Layer 10 of a small transformer language model trained on English Wikipedia (15 layers, counted from 0, width 64).
A neuron's activation on a vector x is SiLU(gate . x) times (in . x), where the dot is the dot product.
The model reads these tokens: "2" "3" " |" " " " |" " Mar" "k" " J" "on" "es" " (" "L" "ib" " D" "em" ")" " |" " " " |" " S" "u" "z" "an" "ne" " W" "y" "att" " (" "L" "ib" " D"

The vector x that enters this layer's MLP at each token. A number n stands for n times 0.067.
0 "2": -34 -15 -11 10 9 0 2 18 3 -19 -42 -34 -2 -9 -8 -6 8 -2 -1 13 -16 9 1 28 -13 4 -21 -21 17 4 -23 24 -5 9 -7 14 -6 -2 12 1 58 0 -5 7 -24 -26 -6 -11 -9 -5 71 13 10 -22 -14 -5 13 -3 -4 -6 23 27 6 14
1 "3": -26 -17 -9 3 7 -5 4 17 5 -18 -41 -31 -13 -3 -4 -6 8 0 -1 8 -15 7 7 21 -14 2 -23 -24 14 6 -25 23 7 17 -8 13 4 -3 5 -5 47 5 -6 11 -18 -14 0 -12 -12 -3 77 15 16 -31 -18 -12 12 5 3 -8 15 28 2 18
2 " |": -19 -22 9 2 18 -12 -18 18 -5 -15 -27 -24 -9 -9 -8 -18 4 13 -2 10 -13 10 -8 34 -2 6 5 16 6 -9 -42 37 -9 5 10 21 -2 -6 4 8 47 10 -12 5 7 -6 6 9 -2 -35 65 6 -11 -32 -23 18 5 6 -2 -4 0 4 -11 11
3 " ": -28 8 8 17 17 -16 -7 14 13 -4 -19 -33 31 -9 2 -15 10 -7 2 2 -16 -4 21 29 10 -5 -9 -2 8 -14 -20 10 4 -2 -11 20 -23 0 17 -8 21 7 -28 -6 -5 -14 4 -4 19 -17 75 -7 3 -30 1 -17 29 10 6 -16 -13 11 29 24
4 " |": 6 -9 6 -14 24 -12 -18 16 2 -6 -26 -18 -29 -11 3 -23 2 -21 0 12 -24 -24 4 38 9 -9 5 24 -14 -7 -21 21 -14 17 31 8 -21 3 10 11 25 28 0 -1 3 -4 5 -7 5 -27 70 13 -15 -33 -23 2 11 10 26 -9 -4 -10 3 10
5 " Mar": -3 12 14 8 14 1 -1 6 4 9 9 -4 12 8 -8 4 -21 -36 5 -25 6 -2 20 10 10 3 0 19 4 -14 -7 -3 -8 33 26 -4 -4 -25 -9 10 42 20 -12 -12 -25 12 45 -14 -12 1 83 -18 -13 4 -11 35 -4 27 10 -8 0 14 11 2
6 "k": -18 34 -18 22 41 12 6 0 -10 8 20 47 -3 -24 6 26 0 26 20 13 -23 -6 29 -15 -4 -15 4 3 -21 -8 -1 7 -6 -1 28 29 -8 -18 -31 -25 -23 -24 -12 3 -25 -8 29 29 52 -7 36 -2 -1 -2 -31 23 11 1 10 16 -12 -15 10 -2
7 " J": 35 -21 -2 18 38 9 -2 -17 8 -15 25 10 20 0 5 -5 -14 5 8 -16 -33 -14 13 4 -6 5 10 8 8 -14 -9 -20 19 15 17 -15 -2 -9 -12 -7 -8 -10 34 1 2 -5 30 9 -1 6 91 6 13 -20 4 20 0 -13 -6 -5 -4 -13 -6 15
8 "on": 12 14 -28 -9 49 -20 7 11 25 5 -16 47 -1 -1 11 4 -15 -6 -5 -17 -30 14 3 21 -10 19 6 37 5 3 2 -27 30 -2 13 -30 17 9 8 1 12 -35 16 -7 -28 -18 -3 11 28 -1 31 8 -4 45 -1 20 25 1 42 30 8 27 -22 3
9 "es": -6 -1 -13 4 12 8 17 -4 -21 20 6 47 9 8 -1 12 -28 7 11 -10 -14 10 23 17 33 -6 -2 16 3 23 6 11 15 11 22 7 32 -5 -8 -19 3 -18 18 42 -25 9 8 26 -23 -7 65 23 6 -3 -16 2 6 -19 -14 31 -7 10 8 -16
10 " (": -7 -10 24 1 9 -1 -10 18 7 14 0 -33 26 -9 -30 7 -16 2 25 9 -22 47 10 28 7 -7 9 15 7 -4 -12 17 18 -11 -20 38 -3 23 -10 22 -14 -22 -3 7 3 -2 16 -4 -4 -18 73 14 11 -4 -5 21 2 4 -23 22 -13 15 5 3
11 "L": 15 -39 21 12 28 13 23 -5 -5 21 -2 -15 11 -21 -14 -21 -13 16 -7 3 10 -14 5 0 -2 -10 1 10 1 10 -17 11 -8 29 9 -3 -5 2 15 13 -16 -14 5 -14 -16 -15 8 -28 -27 7 84 -6 -16 12 10 12 -6 -36 12 3 -31 0 0 26
12 "ib": -2 24 11 18 24 2 23 -3 9 -19 29 -13 -9 -21 21 -21 -10 38 -15 3 -25 -8 15 2 14 -40 0 -11 -14 -10 9 -1 -6 16 -8 13 0 16 -14 24 6 -21 -38 -1 -69 2 0 -43 -6 2 32 0 -57 14 -9 0 -16 1 -14 -13 20 14 -4 26
13 " D": 5 -30 16 -8 12 8 4 -8 -29 1 25 -8 13 7 -5 5 -16 32 4 8 -12 32 -15 -7 15 -29 9 8 -5 -10 7 -14 10 15 18 21 15 6 3 15 -5 -23 -1 -10 -20 -3 -11 3 -30 10 88 5 2 7 8 6 0 -30 15 2 2 -11 8 27
14 "em": -3 -30 0 -8 17 17 30 8 -7 23 -12 -8 -28 -3 -17 -16 -32 18 -3 -20 -21 5 8 2 -1 -36 -4 12 33 -7 -5 3 -24 15 -12 31 26 18 -12 0 -25 -13 2 -45 -36 -18 -38 2 -16 28 41 13 31 37 -7 -5 -22 -20 13 4 -9 4 10 15
15 ")": -4 -14 -17 -8 21 26 -12 16 -8 -2 22 9 -13 -4 -2 24 -21 8 32 15 11 15 18 24 19 -7 -10 -15 17 -4 2 31 -3 1 -11 26 41 5 -14 -12 6 -21 15 18 5 10 -2 26 -21 -32 60 36 -8 -25 -16 -3 -18 12 0 0 24 -2 -22 2
16 " |": -1 -29 13 7 24 2 -37 3 -12 -5 -19 -12 -14 -23 -8 -24 -3 -4 9 30 -13 -2 17 46 6 3 5 23 15 -5 -31 33 -6 16 13 18 9 -9 3 -7 11 -3 12 1 13 1 -4 14 -3 -35 62 12 -9 -26 -30 18 9 -1 6 20 -10 -4 -3 -2
17 " ": -4 -3 12 24 28 -10 -32 16 3 -5 -24 -17 40 -8 -2 -12 2 -17 16 10 -24 -2 42 28 28 0 -7 -10 16 -6 -15 4 8 -4 -31 5 -7 5 5 -10 2 -4 -22 -2 12 -3 -4 8 12 -18 77 -6 4 -16 0 -27 22 5 10 19 -23 7 22 12
18 " |": 19 -21 11 -13 29 -5 -30 10 -3 -1 -26 5 -27 -16 -6 -21 -5 -32 11 26 -27 -27 26 44 8 -9 3 11 -3 -4 -18 16 -19 24 33 0 -16 15 4 12 18 24 3 3 17 -2 2 -3 -2 -26 59 17 -14 -26 -24 -5 14 7 26 12 -4 -11 9 4
19 " S": 19 -13 23 13 7 -12 -13 -1 -7 25 -12 -11 -1 19 -26 -9 -18 -26 14 -4 -9 0 8 -16 6 0 4 -9 -4 6 -3 11 -20 4 -5 2 -3 11 -12 -12 37 18 14 13 -7 -13 11 4 12 -5 95 -27 20 -17 -9 21 -4 -15 -11 -9 -3 -18 6 4
20 "u": -2 -20 4 7 13 -13 -1 -9 6 8 10 32 13 -2 -19 -15 -22 -36 -31 -18 7 -17 26 13 -22 0 9 14 4 24 5 -7 -14 -27 15 -4 -13 42 -42 14 -28 -29 -24 -23 11 9 -4 7 -16 4 45 -26 -11 6 -28 27 -7 7 28 47 2 18 10 13
21 "z": 22 35 50 9 39 31 4 -15 -18 37 10 45 25 15 18 5 -9 9 20 -15 -7 13 28 13 -2 -29 -4 -25 21 -11 -1 -8 -6 -13 36 4 1 15 -6 -9 8 -16 6 5 22 14 -1 -28 6 0 34 -7 17 -37 -12 10 -5 -8 -3 33 1 5 21 17
22 "an": -3 -15 -12 5 -7 58 -9 -8 11 9 -3 37 8 -13 24 2 -24 -4 17 -23 8 22 26 50 13 4 -20 -12 2 3 -8 2 -11 6 -1 -5 4 -19 -19 -34 -2 -19 10 1 -9 4 23 15 11 6 48 -8 14 44 -36 -10 -4 1 -16 11 8 11 -5 -20
23 "ne": -1 5 -9 14 19 17 28 -17 16 3 2 29 -8 -20 -13 20 -15 -19 28 -24 6 9 32 51 15 15 -1 3 10 1 14 0 -5 4 -7 -23 -4 -2 25 -10 -12 -11 -4 38 -27 0 0 21 1 -11 56 11 16 -15 -17 -6 -3 8 -53 33 -8 18 -21 -14
24 " W": 14 -16 25 5 7 15 -6 -11 2 -6 -7 -2 24 -12 -16 17 -12 -2 14 7 4 32 5 -10 -5 -2 -2 -15 -1 6 -25 -13 8 32 14 -1 -13 5 24 16 -8 -15 -7 9 -12 -12 7 4 9 4 93 5 -26 -33 6 10 -8 -20 11 41 -8 -8 20 -1
25 "y": 8 4 -27 28 7 -39 -10 11 33 -22 14 12 -29 -3 13 5 -18 -3 11 -20 -41 -8 -24 -3 2 17 5 9 46 -4 -9 -9 0 13 -11 -5 37 13 -22 17 28 -26 -4 -7 9 16 -16 -15 -6 11 68 -2 4 0 9 30 6 -15 -10 12 3 -1 34 0
26 "att": -12 20 -6 15 -20 14 -7 6 33 -5 7 57 -11 -19 -3 -13 11 12 -12 -13 -2 -25 -2 3 8 8 -7 -2 19 -31 -11 4 38 19 10 2 20 17 -11 0 -11 -34 25 11 -9 -16 13 5 11 10 66 -5 13 -12 -5 13 8 -10 6 34 -1 -8 -30 -19
27 " (": -10 -7 25 -12 3 -2 -16 20 12 -9 10 -23 18 -1 -28 14 10 5 10 6 -26 45 9 13 21 7 9 18 8 -12 -8 2 31 -10 -10 36 21 25 -20 19 -29 -27 -4 14 -5 -16 14 15 -2 -24 76 9 5 0 -3 27 0 -5 -14 9 -6 15 11 1
28 "L": 15 -17 7 16 34 11 10 -14 -3 3 -1 -9 10 -14 -10 -34 -21 7 8 10 36 -7 11 -10 11 1 10 26 7 0 -1 8 -18 23 5 3 -37 6 15 18 7 6 7 -16 -20 2 7 -32 -20 10 81 2 -4 -6 10 0 0 -20 7 2 -27 -4 20 34
29 "ib": 14 34 2 -13 -3 10 28 17 -1 -6 25 -3 -1 -24 47 -21 23 21 -19 5 -17 -15 17 10 -6 -14 -4 -32 5 -11 10 -15 -9 6 -27 7 24 6 -18 29 3 -18 -44 11 -39 -26 4 -18 -6 -10 34 -3 -47 23 -34 10 -29 -5 -36 -12 13 9 -8 10
30 " D": 12 -21 10 -13 31 18 -5 -15 -23 13 36 -18 11 12 4 8 3 21 25 13 8 21 -11 13 33 -38 10 13 6 -4 14 -24 9 8 -8 12 4 24 22 19 -6 -15 14 5 -28 -19 -12 10 -17 -2 77 5 11 10 -7 -4 -7 6 -2 7 4 -11 35 22

Each question shows the input weights of one neuron of the MLP. A number n stands for n times 0.0062.

n28 gate: -6 -20 12 62 39 44 -10 5 1 -39 8 -3 5 -10 -15 -1 54 8 -18 6 -2 10 -26 5 4 41 -50 -25 2 -13 -11 12 -41 -15 10 -16 20 -16 8 -7 -1 17 19 -47 -17 -5 -20 14 11 6 7 -14 -10 19 -5 -6 -28 7 -30 -20 -16 -12 18 -5
n28 in: -51 -12 8 14 17 -35 2 16 -12 10 0 -14 5 -5 19 -14 -28 14 27 -10 12 -32 -14 4 -32 10 -2 -19 -7 -10 1 1 18 -28 -10 4 14 19 -28 -2 4 25 -39 -34 10 -35 -12 18 -22 -26 -8 3 26 -13 -24 -18 -48 -11 1 -14 9 -6 15 12
On which token does it fire most? 0 "2"

n130 gate: -6 12 28 57 -7 35 7 -10 0 20 -2 -25 -29 -54 -4 -22 25 -11 4 16 13 8 -7 22 -17 -13 4 -14 33 -10 -52 -30 3 0 16 -13 4 27 -23 -25 2 -14 -10 -31 -34 -7 -28 8 21 54 -64 -19 55 11 46 -3 14 21 35 3 -11 -13 5 18
n130 in: -9 -25 0 18 30 23 -11 -25 -26 8 46 -46 17 3 28 46 36 -39 -73 -23 0 -6 -29 13 14 -1 -12 -10 33 43 6 -20 -25 8 -20 -36 5 35 12 -4 -12 -1 41 -2 -4 19 -19 -2 9 -5 13 28 -12 -25 32 20 -6 -21 -23 10 42 -28 5 29
On which token does it fire most? 6 "k"

n89 gate: -15 -6 7 9 11 -50 -37 -1 40 -13 0 -27 -5 -6 -24 10 12 -18 0 17 3 10 -43 27 -5 -7 2 24 12 -25 -6 -8 -4 -5 17 -35 5 25 10 -12 23 -2 21 4 63 22 -20 9 -3 -39 -32 4 7 9 -23 48 -8 1 20 -78 54 -4 29 -28
n89 in: 13 -4 14 1 -44 -2 22 -1 -19 -2 21 21 22 -33 -12 12 9 -14 -29 -21 -18 5 32 -5 -18 20 13 -20 -51 3 8 22 -5 15 26 -20 15 31 20 -34 19 -24 -10 10 -19 -34 28 0 22 53 31 -10 27 -50 1 -12 4 8 9 33 -4 -13 9 6
Its two highest activations, in order, are on tokens 18 " |", 4 " |"

n30 gate: -4 7 -39 -5 9 -71 -9 20 -46 -35 -21 -19 5 -14 -13 -11 16 -18 9 -15 -36 43 -26 -14 15 -43 -1 -31 -6 11 41 -16 -4 34 6 29 -21 24 52 2 20 -7 18 -2 27 6 -15 -26 5 4 -33 10 -9 25 9 9 30 -17 -39 -36 -12 -39 -20 2
n30 in: -47 -14 -16 -21 -3 4 -6 26 34 -2 7 18 11 0 -14 -1 -39 0 12 -17 -2 54 12 -25 29 -12 -28 14 -13 -12 15 39 -1 43 -7 15 -41 -3 25 -15 -31 23 -25 28 -8 32 21 20 -8 20 -5 32 -33 -9 13 16 -14 -23 44 -14 -17 0 5 -12
Its two highest activations, in order, are on tokens 29 "ib", 21 "z"

n139 gate: -3 26 -31 26 21 28 -7 -39 -7 -1 -1 16 -22 11 -2 -27 4 9 -8 2 6 3 10 9 5 16 27 -25 -2 -22 -24 12 48 1 33 35 -17 -20 -27 10 -22 -22 30 17 3 -6 4 46 -48 -22 -15 21 -8 68 11 28 -21 15 2 18 -3 -11 -15 -40
n139 in: -23 3 5 7 6 14 -26 10 41 -40 -4 0 8 30 65 -17 -11 -32 25 31 1 -5 -3 -1 -18 17 6 -14 -24 2 -4 26 -40 -21 31 19 -15 5 -15 -10 37 8 -4 22 18 -30 28 35 -19 -4 -16 -1 -8 26 -3 21 15 12 -2 5 -2 15 10 -12
On which token does it fire most, and how strongly? 22 "an", at about 3.2

n34 gate: -32 -24 36 -44 -4 -38 -20 -22 39 -44 -39 -6 30 -2 -23 31 36 -4 -12 54 -9 19 -41 9 -35 27 9 11 3 -9 17 20 -79 -10 24 -42 -14 36 -3 12 -3 -17 -8 5 -33 39 -37 -19 13 17 -37 23 -54 -5 24 36 22 28 -19 -24 6 16 -4 11
n34 in: -19 -7 -35 -11 4 32 1 -13 -11 25 -2 16 -13 -10 -31 -7 30 31 45 15 37 -10 -8 -5 -19 40 11 3 -30 -17 -12 -44 34 49 26 45 -40 -19 -33 -11 -5 29 -25 -21 0 19 15 45 12 5 14 29 -27 3 -15 43 -44 -19 2 -46 -23 12 26 25
On which token does it fire most? 2 " |"

n182 gate: 28 -4 28 23 -19 8 -26 -5 6 14 21 5 11 11 23 2 27 -9 -5 -5 3 58 -34 0 -3 -43 14 31 40 -10 52 -4 -7 20 5 -35 15 -20 18 -7 -12 2 35 -39 -23 4 -14 -15 -3 -11 22 25 7 8 13 -10 -18 -4 -3 27 4 24 -9 -8
n182 in: -28 -36 15 17 17 21 -8 -12 14 26 -15 -36 -19 -42 4 -2 -6 1 -10 -10 16 18 7 -35 19 13 -16 4 -9 15 -15 12 49 -42 4 1 8 19 0 17 -36 10 -25 33 12 -8 -16 -1 -14 -8 8 -36 -12 3 10 45 6 -48 0 24 -2 -46 17 25
On which token does it fire most, and how strongly? 13 " D", at about 4.7

n83 gate: 27 -40 7 -2 18 -24 49 7 12 5 26 17 20 -20 -16 51 -11 -49 -1 22 32 0 14 -36 7 -14 49 26 -5 -22 17 -12 -3 -10 17 -5 13 -5 14 -4 -18 -10 31 -15 5 4 -26 13 -5 -34 5 14 -37 7 4 30 14 -21 -24 0 -9 6 0 -20
n83 in: -4 -20 -53 10 27 -59 18 -4 26 26 -16 -10 7 -20 37 13 3 0 38 -28 -3 25 7 22 13 -7 35 -10 -4 1 -46 -23 -16 20 5 -2 -24 15 -17 1 23 -22 -2 -18 6 1 -14 -10 1 16 1 5 -20 -7 -28 -13 6 18 10 -19 -16 18 -19 40
On which token does it fire most, and how strongly? 8 "on", at about 3.3

n171 gate: 13 8 -20 -1 -4 -4 32 -27 9 -16 22 16 25 13 -33 -12 -8 -13 -47 -38 7 10 -33 -15 15 -24 3 -5 27 38 -24 19 -27 1 -28 -8 18 6 -3 -64 -40 7 29 16 -27 -20 -52 8 34 -31 -28 5 5 6 25 38 22 7 -32 19 25 -6 2 -6
n171 in: -7 -9 -15 -13 -8 -7 15 15 -14 -2 -10 0 5 -5 7 0 -6 -27 37 5 66 12 -21 -16 -18 39 -2 -28 -7 -20 -1 20 -23 30 8 -8 29 -4 30 -16 -34 -14 -5 8 -12 21 -22 -35 -16 7 22 -30 20 -37 -27 15 27 -29 -40 -30 -33 -35 3 -33
Its two highest activations, in order, are on tokens 23 "ne", 12 "ib"

n71 gate: 28 28 43 -24 17 5 -29 -5 24 -44 11 -19 8 15 -38 23 39 39 -24 -26 21 -5 26 16 -67 -42 40 20 17 -6 24 -13 -23 13 10 -13 9 -9 54 11 -42 29 32 6 4 19 18 13 28 3 -17 7 -8 -2 12 -19 9 4 -31 -35 -10 -9 -18 -21
n71 in: -4 -14 18 -25 30 -10 1 -4 -16 -9 39 7 14 -5 -14 -26 -16 -39 -10 33 21 37 -10 12 -8 20 -17 -28 39 8 25 9 32 -8 4 14 9 18 -15 2 27 -46 -17 6 -35 3 -52 3 41 32 27 -9 -43 1 -6 9 48 -19 -25 -16 38 -20 0 14
On which token does it fire most? 7 " J"

n148 gate: -61 5 50 41 -16 -8 5 -9 -11 -11 -43 -19 -18 -4 -13 -48 -24 21 42 4 -1 3 -4 13 0 -45 -21 24 9 2 -12 -18 22 42 19 -3 23 20 4 -41 16 -8 -14 -13 38 -2 11 -5 3 -1 -52 20 9 -13 0 4 -30 48 -36 -17 -31 26 14 -12
n148 in: -26 11 12 -7 9 0 -23 3 -10 -32 -18 36 -15 21 -8 16 22 -22 31 -13 -45 -18 -27 -11 8 17 3 -34 10 -13 -6 -11 -17 -11 -44 71 12 25 0 -3 -9 -37 -45 31 26 16 -8 33 27 -8 3 22 24 -31 -6 -22 40 -7 -17 10 30 29 25 -19
On which token does it fire most, and how strongly? 11 "L", at about 1.2

n184 gate: -18 -5 6 -2 0 21 -16 -8 37 -32 -28 28 8 3 2 13 -25 44 12 13 23 34 -17 -29 33 15 0 -1 -32 -13 39 -12 13 -18 39 14 24 2 25 6 -13 -9 7 9 2 25 26 46 -25 -7 -16 -16 34 -17 -15 39 27 4 6 -77 -12 42 4 1
n184 in: -42 5 15 -30 35 -19 8 -14 33 -15 7 18 8 19 7 5 3 9 -26 2 8 9 30 7 -15 -31 -12 4 -1 -31 14 -27 -25 5 -50 -27 12 -43 44 -9 2 22 16 1 -28 -8 8 27 33 9 20 7 11 20 11 -20 -47 -11 -37 -28 6 -21 -19 6
On which token does it fire most? 20 "u"

n150 gate: 52 -24 -4 3 -41 -29 -11 32 -20 -32 -16 -24 -1 37 18 3 -44 1 -49 19 2 6 23 4 -10 -30 -24 -43 19 7 48 -10 -57 7 14 -35 -6 -10 34 -33 -8 5 -8 -9 27 -2 -14 -21 -19 -39 -11 -46 11 -17 -1 2 -24 -19 11 29 -9 45 29 -5
n150 in: -23 13 -30 -16 -11 -15 27 8 26 -36 5 8 -29 17 -22 34 11 -20 11 -19 -26 30 4 16 21 14 8 22 3 19 21 13 -24 6 -16 -31 30 -31 41 -50 -19 21 17 -44 -3 -61 25 -22 -37 -7 -1 -2 28 -1 -33 -7 30 -11 27 -25 8 -2 2 10
On which token does it fire most? 12 "ib"